Layer 4 of a small transformer language model trained on English Wikipedia (10 layers, counted from 0, width 128).
A neuron's activation on a vector x is SiLU(gate . x) times (in . x), where the dot is the dot product.
The model reads these tokens: " and" " p" "ur" "port" "ed" " to" " be" " his" " wife" "." " The"

The vector x that enters this layer's MLP at each token. A number n stands for (n - 500) times 0.0095.
0 " and": 487 476 585 474 563 477 548 498 474 519 534 441 517 476 462 524 502 689 522 351 475 491 542 462 537 515 430 457 497 540 623 510 510 565 568 560 550 447 405 555 468 445 557 416 474 547 366 508 522 496 418 518 588 491 510 526 636 487 77 583 530 482 582 498 514 497 524 482 457 513 495 634 660 506 502 382 418 568 753 503 597 513 456 479 489 468 328 592 501 477 771 492 566 494 427 806 493 553 491 508 439 375 546 474 479 540 496 587 487 479 407 500 490 471 483 366 423 597 461 497 476 523 589 469 491 470 496 485
1 " p": 485 510 371 478 573 510 418 515 342 386 585 419 563 366 500 502 393 616 512 475 521 407 469 518 324 577 345 535 430 651 557 532 365 588 454 636 377 233 631 264 433 616 476 500 637 447 596 519 567 466 522 532 491 496 560 421 442 327 397 549 608 681 552 579 289 385 490 568 384 536 499 416 367 634 587 393 412 466 682 644 469 541 352 647 617 508 561 491 383 476 637 411 595 560 606 501 496 405 580 391 567 465 765 460 461 553 650 331 485 402 431 609 410 449 590 208 552 602 527 496 578 538 494 746 370 488 509 454
2 "ur": 368 419 672 629 491 691 622 427 366 386 581 334 641 577 590 528 557 451 401 557 330 508 462 604 753 654 747 559 387 376 675 493 275 433 559 497 564 434 661 469 496 483 383 517 395 492 546 586 544 488 521 555 567 549 561 364 438 539 554 566 513 422 657 565 528 593 598 492 547 454 289 623 377 574 611 563 300 736 725 484 455 557 521 522 551 562 329 303 201 378 399 390 588 517 494 502 541 402 554 701 359 307 624 619 647 622 434 328 577 475 617 487 429 454 591 416 510 594 571 559 407 612 433 478 551 426 469 432
3 "port": 601 319 624 658 539 517 410 448 478 567 371 440 291 410 507 508 458 565 356 429 360 637 595 476 106 615 629 720 523 515 557 607 524 510 713 524 353 485 534 426 484 387 523 583 502 281 624 588 432 418 689 537 608 593 567 517 375 407 386 289 325 563 549 342 499 405 822 597 377 631 366 601 505 409 565 473 575 356 371 413 463 471 549 417 534 492 414 647 400 601 532 549 666 504 559 608 697 518 428 440 571 439 538 645 500 487 459 515 542 404 511 476 484 351 654 460 551 501 554 406 240 569 522 479 483 407 597 588
4 "ed": 659 485 630 435 475 417 453 388 442 585 238 495 404 576 451 646 712 487 466 656 361 674 567 491 320 426 413 472 646 554 512 663 454 597 657 596 385 581 649 606 551 687 524 556 410 555 468 659 614 446 680 609 543 548 447 449 548 580 250 495 509 470 452 488 395 512 633 662 480 602 539 436 403 577 407 416 556 303 307 440 545 597 625 529 429 457 544 568 258 535 501 534 738 502 570 625 660 466 541 481 631 342 424 551 529 460 398 371 636 461 239 501 394 403 627 450 536 497 554 598 345 501 483 492 711 452 549 500
5 " to": 490 511 658 359 451 421 634 595 498 479 648 552 536 523 444 558 477 575 496 624 544 587 497 472 529 479 417 664 541 583 485 590 501 539 525 471 459 478 524 635 552 446 445 514 564 579 301 518 487 505 534 570 547 568 573 471 812 369 183 475 529 505 498 557 458 618 539 319 583 531 472 532 589 531 540 554 559 436 639 446 733 572 374 480 545 441 520 540 461 435 774 555 563 486 528 754 532 561 604 422 435 479 401 397 513 477 547 428 503 516 459 546 431 443 420 526 515 617 483 355 475 521 555 543 435 530 414 534
6 " be": 537 514 408 369 460 364 722 660 318 217 505 556 337 585 593 498 401 528 562 556 447 429 515 482 530 487 488 308 479 501 646 420 453 449 422 573 345 548 532 445 410 421 548 646 680 489 406 402 415 494 418 426 628 582 359 446 553 587 186 582 584 797 533 425 509 421 487 541 514 411 338 521 420 440 378 633 575 519 546 570 456 410 468 572 504 655 522 531 177 501 561 562 414 456 518 677 583 566 479 329 400 412 486 472 467 263 557 382 552 514 559 334 474 467 385 478 522 593 538 530 565 517 578 503 562 462 490 536
7 " his": 407 551 533 452 482 517 594 476 513 471 556 589 528 502 576 507 574 702 485 452 511 486 546 493 389 543 468 429 557 505 566 485 451 575 537 603 515 467 409 564 433 472 509 379 632 553 332 498 519 560 576 504 559 439 585 579 556 497 64 537 551 582 519 453 614 537 501 571 468 489 460 546 567 445 636 384 391 607 722 621 584 485 516 491 481 516 442 482 480 554 814 432 669 523 473 580 474 437 573 544 403 540 609 420 538 589 553 473 512 529 377 483 415 513 521 456 512 570 464 543 530 525 570 509 578 350 434 470
8 " wife": 415 694 599 410 497 611 417 560 378 405 562 488 518 539 695 668 585 728 561 452 487 638 458 529 332 401 587 407 508 607 552 522 398 566 485 424 506 626 426 539 578 397 540 500 326 407 783 393 585 562 575 357 446 428 579 585 320 480 308 371 612 488 585 410 655 452 606 483 436 501 542 489 577 474 727 288 447 523 600 576 313 549 376 570 558 607 592 506 475 371 668 393 599 366 413 380 618 500 402 624 601 521 733 442 577 595 408 319 673 380 424 488 581 587 491 482 406 559 552 534 523 396 559 516 412 372 447 550
9 ".": 564 484 611 488 500 528 566 525 488 490 482 387 627 394 465 606 498 534 532 299 455 505 563 428 465 472 497 454 500 518 641 471 435 598 468 505 519 617 472 502 460 347 522 482 504 389 471 517 597 480 382 584 475 503 537 479 790 440 93 549 508 494 526 517 540 407 513 497 545 667 579 475 579 540 514 377 528 479 439 454 492 501 475 539 554 503 525 541 550 441 509 492 463 456 423 859 511 541 565 495 455 501 672 458 476 558 545 594 515 533 315 526 538 394 508 341 490 611 461 558 436 424 424 449 431 439 387 334
10 " The": 458 433 587 512 485 532 501 449 516 500 541 483 578 508 474 522 486 608 551 384 468 504 477 485 418 504 483 411 458 495 597 528 471 546 473 546 480 557 429 581 470 468 420 386 484 479 351 551 524 523 454 601 537 520 511 588 598 483 27 546 496 468 476 428 505 509 524 504 521 509 492 582 601 492 533 411 393 496 729 488 542 529 462 537 489 494 403 522 477 536 827 486 603 563 405 676 467 457 494 564 447 450 613 472 489 498 517 588 473 440 409 506 488 519 538 396 466 553 479 504 512 520 517 503 453 467 513 468

Each question shows the input weights of one neuron of the MLP. A number n stands for (n - 500) times 0.0008.

n294 gate: 434 584 515 333 406 328 403 610 656 503 627 602 522 450 296 409 809 550 702 522 629 647 638 592 666 569 553 515 370 584 476 437 516 650 491 407 575 649 415 673 456 250 456 488 293 442 544 516 487 506 491 646 438 494 304 567 286 522 580 448 449 531 434 438 465 411 514 515 481 379 577 500 566 531 545 215 404 541 527 457 411 558 324 656 622 386 567 411 482 411 511 470 251 437 559 646 399 509 416 557 452 634 375 451 497 528 343 536 500 497 459 429 500 537 528 609 537 532 430 456 368 564 624 575 429 494 320 440
n294 in: 500 448 642 390 694 450 651 497 418 589 377 494 523 480 534 361 529 592 684 503 664 743 616 372 450 599 555 531 453 519 503 582 477 428 526 396 514 475 523 424 448 645 428 618 369 565 525 417 382 476 343 415 571 451 402 472 436 412 346 514 642 514 363 543 483 559 452 671 485 483 465 544 427 654 426 447 335 456 560 471 468 560 540 567 535 628 436 459 551 357 513 274 615 559 631 455 473 602 471 573 815 538 534 557 614 239 551 552 503 517 512 401 494 531 433 573 434 466 514 555 654 290 477 478 477 691 540 555
On which token does it fire most, and how strongly? 8 " wife", at about 1.4

n1 gate: 439 500 431 339 427 497 471 394 681 582 474 383 688 548 537 242 407 541 667 418 263 392 532 572 396 548 538 328 471 421 488 639 558 543 535 378 503 652 562 371 560 532 430 471 414 638 464 438 357 474 333 623 440 215 693 372 407 419 508 509 583 481 619 604 545 519 515 601 335 392 458 602 609 430 444 655 340 449 518 658 506 422 336 313 513 626 406 561 387 323 390 481 571 639 358 456 349 506 598 500 578 513 575 415 670 566 506 376 668 561 458 428 545 491 593 659 547 424 547 679 461 350 573 473 610 481 718 512
n1 in: 551 449 421 593 461 513 448 487 610 467 510 599 500 465 403 455 438 721 411 376 402 217 365 354 493 287 526 440 663 334 282 451 663 512 452 798 581 538 560 484 372 413 413 647 439 386 726 513 523 372 571 539 424 548 433 538 503 474 415 627 345 615 536 455 445 441 545 452 307 509 368 316 464 423 543 383 497 532 670 385 334 456 500 500 716 579 683 484 333 298 497 528 409 464 370 665 650 346 519 503 543 552 531 586 538 468 440 430 426 626 629 475 442 639 662 385 611 556 594 442 608 592 430 623 510 513 401 383
On which three tokens does it fire most, strongest first? 2 "ur", 8 " wife", 5 " to"

n11 gate: 540 460 335 463 631 493 346 485 536 380 379 885 428 591 373 725 471 522 425 339 461 424 689 500 337 511 273 489 323 618 396 610 463 444 267 609 567 284 301 236 634 478 504 533 394 529 355 262 493 496 489 714 496 449 562 518 500 460 606 661 440 518 658 439 277 566 628 478 560 458 537 577 650 620 597 279 536 471 462 670 382 575 618 563 533 360 533 456 446 404 398 550 373 541 363 450 386 347 341 636 452 582 404 442 270 655 371 431 493 489 544 557 464 593 724 435 691 497 319 533 656 415 561 531 518 555 240 277
n11 in: 422 451 510 550 409 374 520 428 446 389 609 468 423 503 437 565 556 510 443 551 538 409 422 471 589 363 510 318 625 509 379 490 530 500 571 450 324 519 383 661 555 643 520 426 464 599 460 307 609 460 477 214 644 439 306 611 639 579 391 410 566 555 566 600 464 460 346 510 480 538 310 451 461 507 467 638 689 680 509 374 464 452 407 619 768 567 490 467 490 424 459 563 345 408 548 443 519 569 325 523 420 321 395 667 381 407 551 506 539 601 621 490 493 446 372 307 558 494 395 474 719 530 423 425 551 471 290 66
On which token does it fire most, and how strongly? 3 "port", at about 0.71

n60 gate: 548 676 463 657 377 514 568 538 423 395 572 588 554 582 424 432 517 615 615 366 417 555 670 453 542 541 565 661 676 627 490 562 538 393 282 482 582 467 470 565 395 711 480 744 456 623 635 368 306 497 538 696 329 514 517 607 391 462 517 450 336 575 534 429 394 641 614 571 447 447 277 650 394 367 497 455 601 517 343 510 448 657 433 418 479 383 583 331 677 362 426 460 596 607 480 572 393 549 571 273 510 538 706 302 439 311 533 690 524 595 589 527 360 473 260 727 490 534 550 633 637 371 662 272 571 452 432 451
n60 in: 589 421 438 364 682 510 480 616 516 582 443 480 464 576 635 437 527 444 530 451 623 282 635 578 453 563 467 370 370 346 578 543 453 696 408 446 481 510 532 520 444 546 586 493 368 452 556 487 607 681 350 457 750 507 448 374 465 277 624 461 392 395 493 520 510 360 589 640 507 300 699 414 394 454 320 533 555 480 491 874 487 614 513 589 354 406 557 423 506 590 356 487 510 490 594 691 538 443 497 420 634 490 352 520 555 738 341 241 625 497 728 361 639 429 510 426 568 557 487 417 445 423 608 446 477 480 261 541
On which token does it fire most, and how strongly? 10 " The", at about 0.37

n155 gate: 515 524 434 431 721 400 417 685 401 528 407 403 331 460 378 341 759 418 469 337 632 534 512 575 590 469 460 428 503 567 538 348 599 427 528 491 524 551 392 580 488 518 573 692 396 434 509 653 718 481 398 327 551 378 460 647 408 627 594 575 379 570 608 621 561 590 418 479 364 648 500 435 485 408 362 398 597 380 566 378 512 651 479 515 392 343 491 543 626 389 525 434 408 413 485 433 422 424 460 416 481 625 557 449 430 451 437 619 338 570 577 539 500 452 265 598 706 691 312 595 629 500 439 447 436 583 479 559
n155 in: 497 518 418 560 395 393 645 351 533 497 640 394 252 319 461 368 435 637 330 615 500 460 712 494 466 506 491 548 596 541 392 659 313 629 601 342 453 314 392 537 417 494 509 472 478 467 503 440 622 772 351 494 548 564 488 581 653 547 513 500 390 638 565 488 475 506 420 448 579 461 494 475 512 599 459 540 436 543 407 622 606 424 703 450 537 570 441 603 506 599 533 494 482 603 500 367 660 485 589 357 503 569 317 536 473 713 488 392 739 472 648 337 515 521 537 566 546 627 368 593 655 670 445 544 418 690 430 500
Its two highest activations, in order, are on tokens 8 " wife", 10 " The"

n195 gate: 579 602 586 587 391 340 558 433 462 706 335 745 527 524 288 551 500 419 584 679 396 355 627 494 497 400 473 432 451 480 463 567 362 468 455 547 561 444 524 393 482 530 473 687 424 293 377 423 457 608 360 570 610 374 503 669 532 583 461 559 482 608 524 332 515 405 480 378 484 535 661 351 524 582 522 497 449 291 548 449 528 610 405 683 582 595 491 512 571 665 503 249 468 488 536 597 540 480 512 607 629 405 642 560 428 473 372 386 446 515 588 461 479 263 427 506 449 580 450 564 500 494 243 618 404 594 512 428
n195 in: 563 584 400 528 479 460 371 464 682 651 482 568 644 548 488 476 352 420 528 400 418 485 704 471 460 416 557 353 403 403 491 524 497 397 464 441 431 553 561 304 473 368 446 336 608 242 423 371 598 637 476 445 488 646 616 494 527 545 605 521 529 512 597 393 506 385 422 305 649 590 727 344 548 395 334 639 373 259 514 449 491 600 503 486 320 621 579 476 479 530 571 556 422 615 296 483 511 339 533 561 680 485 389 524 470 435 535 415 652 407 524 488 374 462 566 663 420 431 444 464 500 531 352 572 530 593 589 443
Its two highest activations, in order, are on tokens 2 "ur", 7 " his"

n244 gate: 548 569 452 351 389 496 649 549 524 329 612 486 595 358 470 438 354 569 411 442 707 611 552 326 387 528 799 429 514 328 484 402 265 397 569 557 657 392 611 444 479 479 528 541 434 456 569 532 539 521 524 664 514 682 634 456 571 420 592 510 370 617 395 541 368 567 417 490 543 440 486 542 535 663 756 377 272 385 569 720 636 684 643 470 389 136 493 560 558 448 381 406 379 623 486 475 280 308 531 294 475 454 446 544 411 527 486 369 421 548 458 616 552 415 395 565 486 437 618 382 778 373 339 437 620 434 383 404
n244 in: 401 490 553 281 350 575 602 606 534 428 555 569 553 615 308 487 532 475 337 506 413 510 557 578 416 631 311 475 590 564 488 513 494 375 357 411 617 466 537 385 310 350 440 608 311 728 497 467 474 601 590 651 400 491 484 531 500 545 475 559 405 510 423 424 570 487 565 550 655 525 633 500 602 685 628 590 666 369 488 370 436 585 443 518 375 522 342 416 459 429 598 419 352 755 478 322 491 247 481 461 344 377 584 399 664 509 569 563 522 532 602 400 532 706 596 368 519 506 655 340 274 341 572 521 333 500 478 479
On which token does it fire most? 2 "ur"

n197 gate: 490 280 405 710 430 595 456 641 454 445 622 500 306 570 507 550 372 576 304 497 415 597 393 595 527 339 527 569 456 526 411 723 480 522 420 497 658 640 702 480 430 677 710 493 423 441 598 708 561 541 524 544 477 424 291 474 447 416 477 369 393 460 439 331 211 615 339 325 707 329 469 684 685 443 466 527 319 383 437 407 530 628 592 529 470 415 415 717 569 338 464 640 416 317 530 252 563 446 527 439 609 653 409 635 454 378 526 554 440 477 493 513 453 461 551 497 586 500 582 510 662 575 563 497 583 677 566 433
n197 in: 427 514 561 290 337 652 622 186 527 432 591 623 561 479 537 507 354 538 415 524 537 521 486 490 616 604 674 384 476 540 431 402 174 603 569 586 296 682 436 570 614 555 552 397 344 636 520 475 482 602 643 539 330 517 483 541 663 469 607 422 393 466 465 795 556 433 676 486 647 577 468 549 503 611 646 461 510 580 438 400 531 575 619 659 510 500 430 672 653 622 418 453 342 507 418 408 523 503 318 381 525 560 612 486 469 473 531 801 459 535 243 578 510 480 591 718 685 646 706 236 626 440 507 579 514 559 418 427
On which three tokens does it fire most, strongest first? 6 " be", 1 " p", 0 " and"

n229 gate: 328 530 407 457 512 669 527 560 610 436 563 641 392 343 561 352 347 473 439 436 483 542 592 640 627 360 390 477 347 318 418 506 347 432 568 622 494 590 393 488 633 666 497 364 527 515 686 476 600 467 674 560 360 559 494 642 226 656 436 564 448 266 443 450 461 491 495 523 451 489 536 613 542 628 534 557 447 431 430 509 599 538 307 534 417 672 533 497 631 473 484 552 506 422 462 593 511 582 506 590 436 433 494 576 523 521 515 534 506 360 664 395 438 314 479 573 468 503 407 616 497 497 670 381 547 539 730 548
n229 in: 599 479 515 571 494 570 419 394 644 271 418 601 624 470 439 452 421 303 306 391 556 383 551 243 469 473 464 473 524 523 431 491 281 311 365 494 480 526 377 449 650 437 410 398 539 694 560 626 576 619 633 497 240 503 491 559 516 491 451 473 494 449 485 476 382 406 464 506 385 355 463 524 515 533 475 518 598 506 375 348 558 408 538 460 250 662 460 594 636 637 364 468 337 603 488 489 537 560 473 518 592 326 277 417 381 506 470 543 581 506 443 456 497 412 476 545 553 539 494 521 219 402 550 457 417 518 565 532
On which token does it fire most, and how strongly? 1 " p", at about 0.42

n312 gate: 593 350 557 464 340 552 429 500 603 312 620 538 525 446 522 494 194 503 644 758 278 625 331 302 484 628 535 453 474 573 381 461 435 442 599 355 377 659 484 477 573 462 666 424 506 503 470 604 604 611 458 649 566 710 433 466 599 326 516 472 500 564 565 411 651 270 459 450 388 515 631 429 526 526 523 348 541 503 431 662 526 440 645 417 465 459 345 656 450 422 407 531 423 474 468 497 600 469 608 529 647 526 544 538 522 430 525 684 430 414 334 519 513 462 458 638 311 518 260 375 578 438 588 466 588 494 313 289
n312 in: 694 348 678 526 446 474 577 465 463 277 333 377 391 500 379 494 388 443 487 353 488 497 767 312 597 554 580 491 616 479 518 577 609 579 598 549 276 327 553 484 522 446 338 503 417 475 524 568 536 542 631 551 494 519 446 404 638 529 666 534 540 335 468 424 577 355 456 572 638 564 341 538 513 427 575 548 654 685 551 424 526 525 585 665 305 447 558 368 612 461 644 432 149 638 469 494 591 467 595 423 581 383 587 513 531 739 650 461 452 497 401 547 471 519 333 434 390 675 373 478 577 471 531 506 390 440 509 518
On which token does it fire most, and how strongly? 9 ".", at about 1.2

n68 gate: 427 430 484 507 542 559 259 551 360 520 468 487 604 423 410 532 378 446 395 604 494 628 554 509 253 708 494 422 435 405 327 555 474 323 353 510 497 547 357 471 656 641 407 430 462 641 606 520 500 422 365 222 305 433 605 312 370 626 546 626 534 557 377 481 458 416 512 595 513 491 516 430 696 519 674 461 185 426 473 503 594 465 424 439 455 500 438 620 356 381 396 646 320 529 484 603 588 479 532 455 607 663 556 702 412 532 541 573 659 267 494 519 545 419 587 614 506 409 615 410 458 458 380 576 667 452 528 466
n68 in: 566 444 497 571 487 306 497 478 692 471 601 519 506 441 430 619 645 283 510 248 479 481 384 460 554 466 387 282 266 500 509 355 392 676 375 719 467 381 412 469 494 406 406 435 616 393 636 688 503 529 459 516 362 435 376 625 411 582 687 543 591 572 462 763 403 570 335 414 432 310 404 450 513 544 478 633 562 544 364 609 528 469 404 524 625 531 652 402 411 579 636 378 582 576 435 357 568 470 606 440 605 557 555 367 587 416 518 535 572 591 528 457 541 583 450 391 497 448 408 528 544 532 330 443 308 569 550 446
On which token does it fire most? 1 " p"

n51 gate: 454 514 142 358 613 489 617 443 438 551 625 668 611 652 472 479 528 447 355 587 642 429 454 403 385 507 422 594 536 429 476 450 479 341 518 489 537 462 614 546 437 436 521 634 312 621 513 612 770 651 468 532 604 626 535 555 459 479 697 507 507 391 450 346 486 668 529 493 456 452 576 504 543 369 427 525 221 475 447 700 228 479 430 358 507 392 489 435 660 228 356 693 551 486 476 529 389 558 553 486 554 435 510 556 105 472 559 691 475 295 390 743 713 621 521 583 203 464 552 550 414 392 479 395 416 475 612 497
n51 in: 377 636 567 483 493 520 653 490 357 570 470 291 503 386 611 461 441 619 453 654 599 493 412 311 523 627 657 624 424 416 333 539 487 481 494 584 466 614 592 569 610 598 588 442 614 497 475 447 692 560 441 326 519 574 668 430 503 408 545 561 541 519 411 590 507 405 365 250 513 638 477 357 395 614 650 401 430 719 448 516 349 343 369 572 510 417 365 510 545 516 630 481 317 339 404 402 426 450 523 533 520 391 646 542 506 487 446 592 225 425 334 452 621 554 513 418 247 536 595 317 479 759 593 593 420 708 378 410
On which three tokens does it fire most, strongest first? 4 "ed", 3 "port", 6 " be"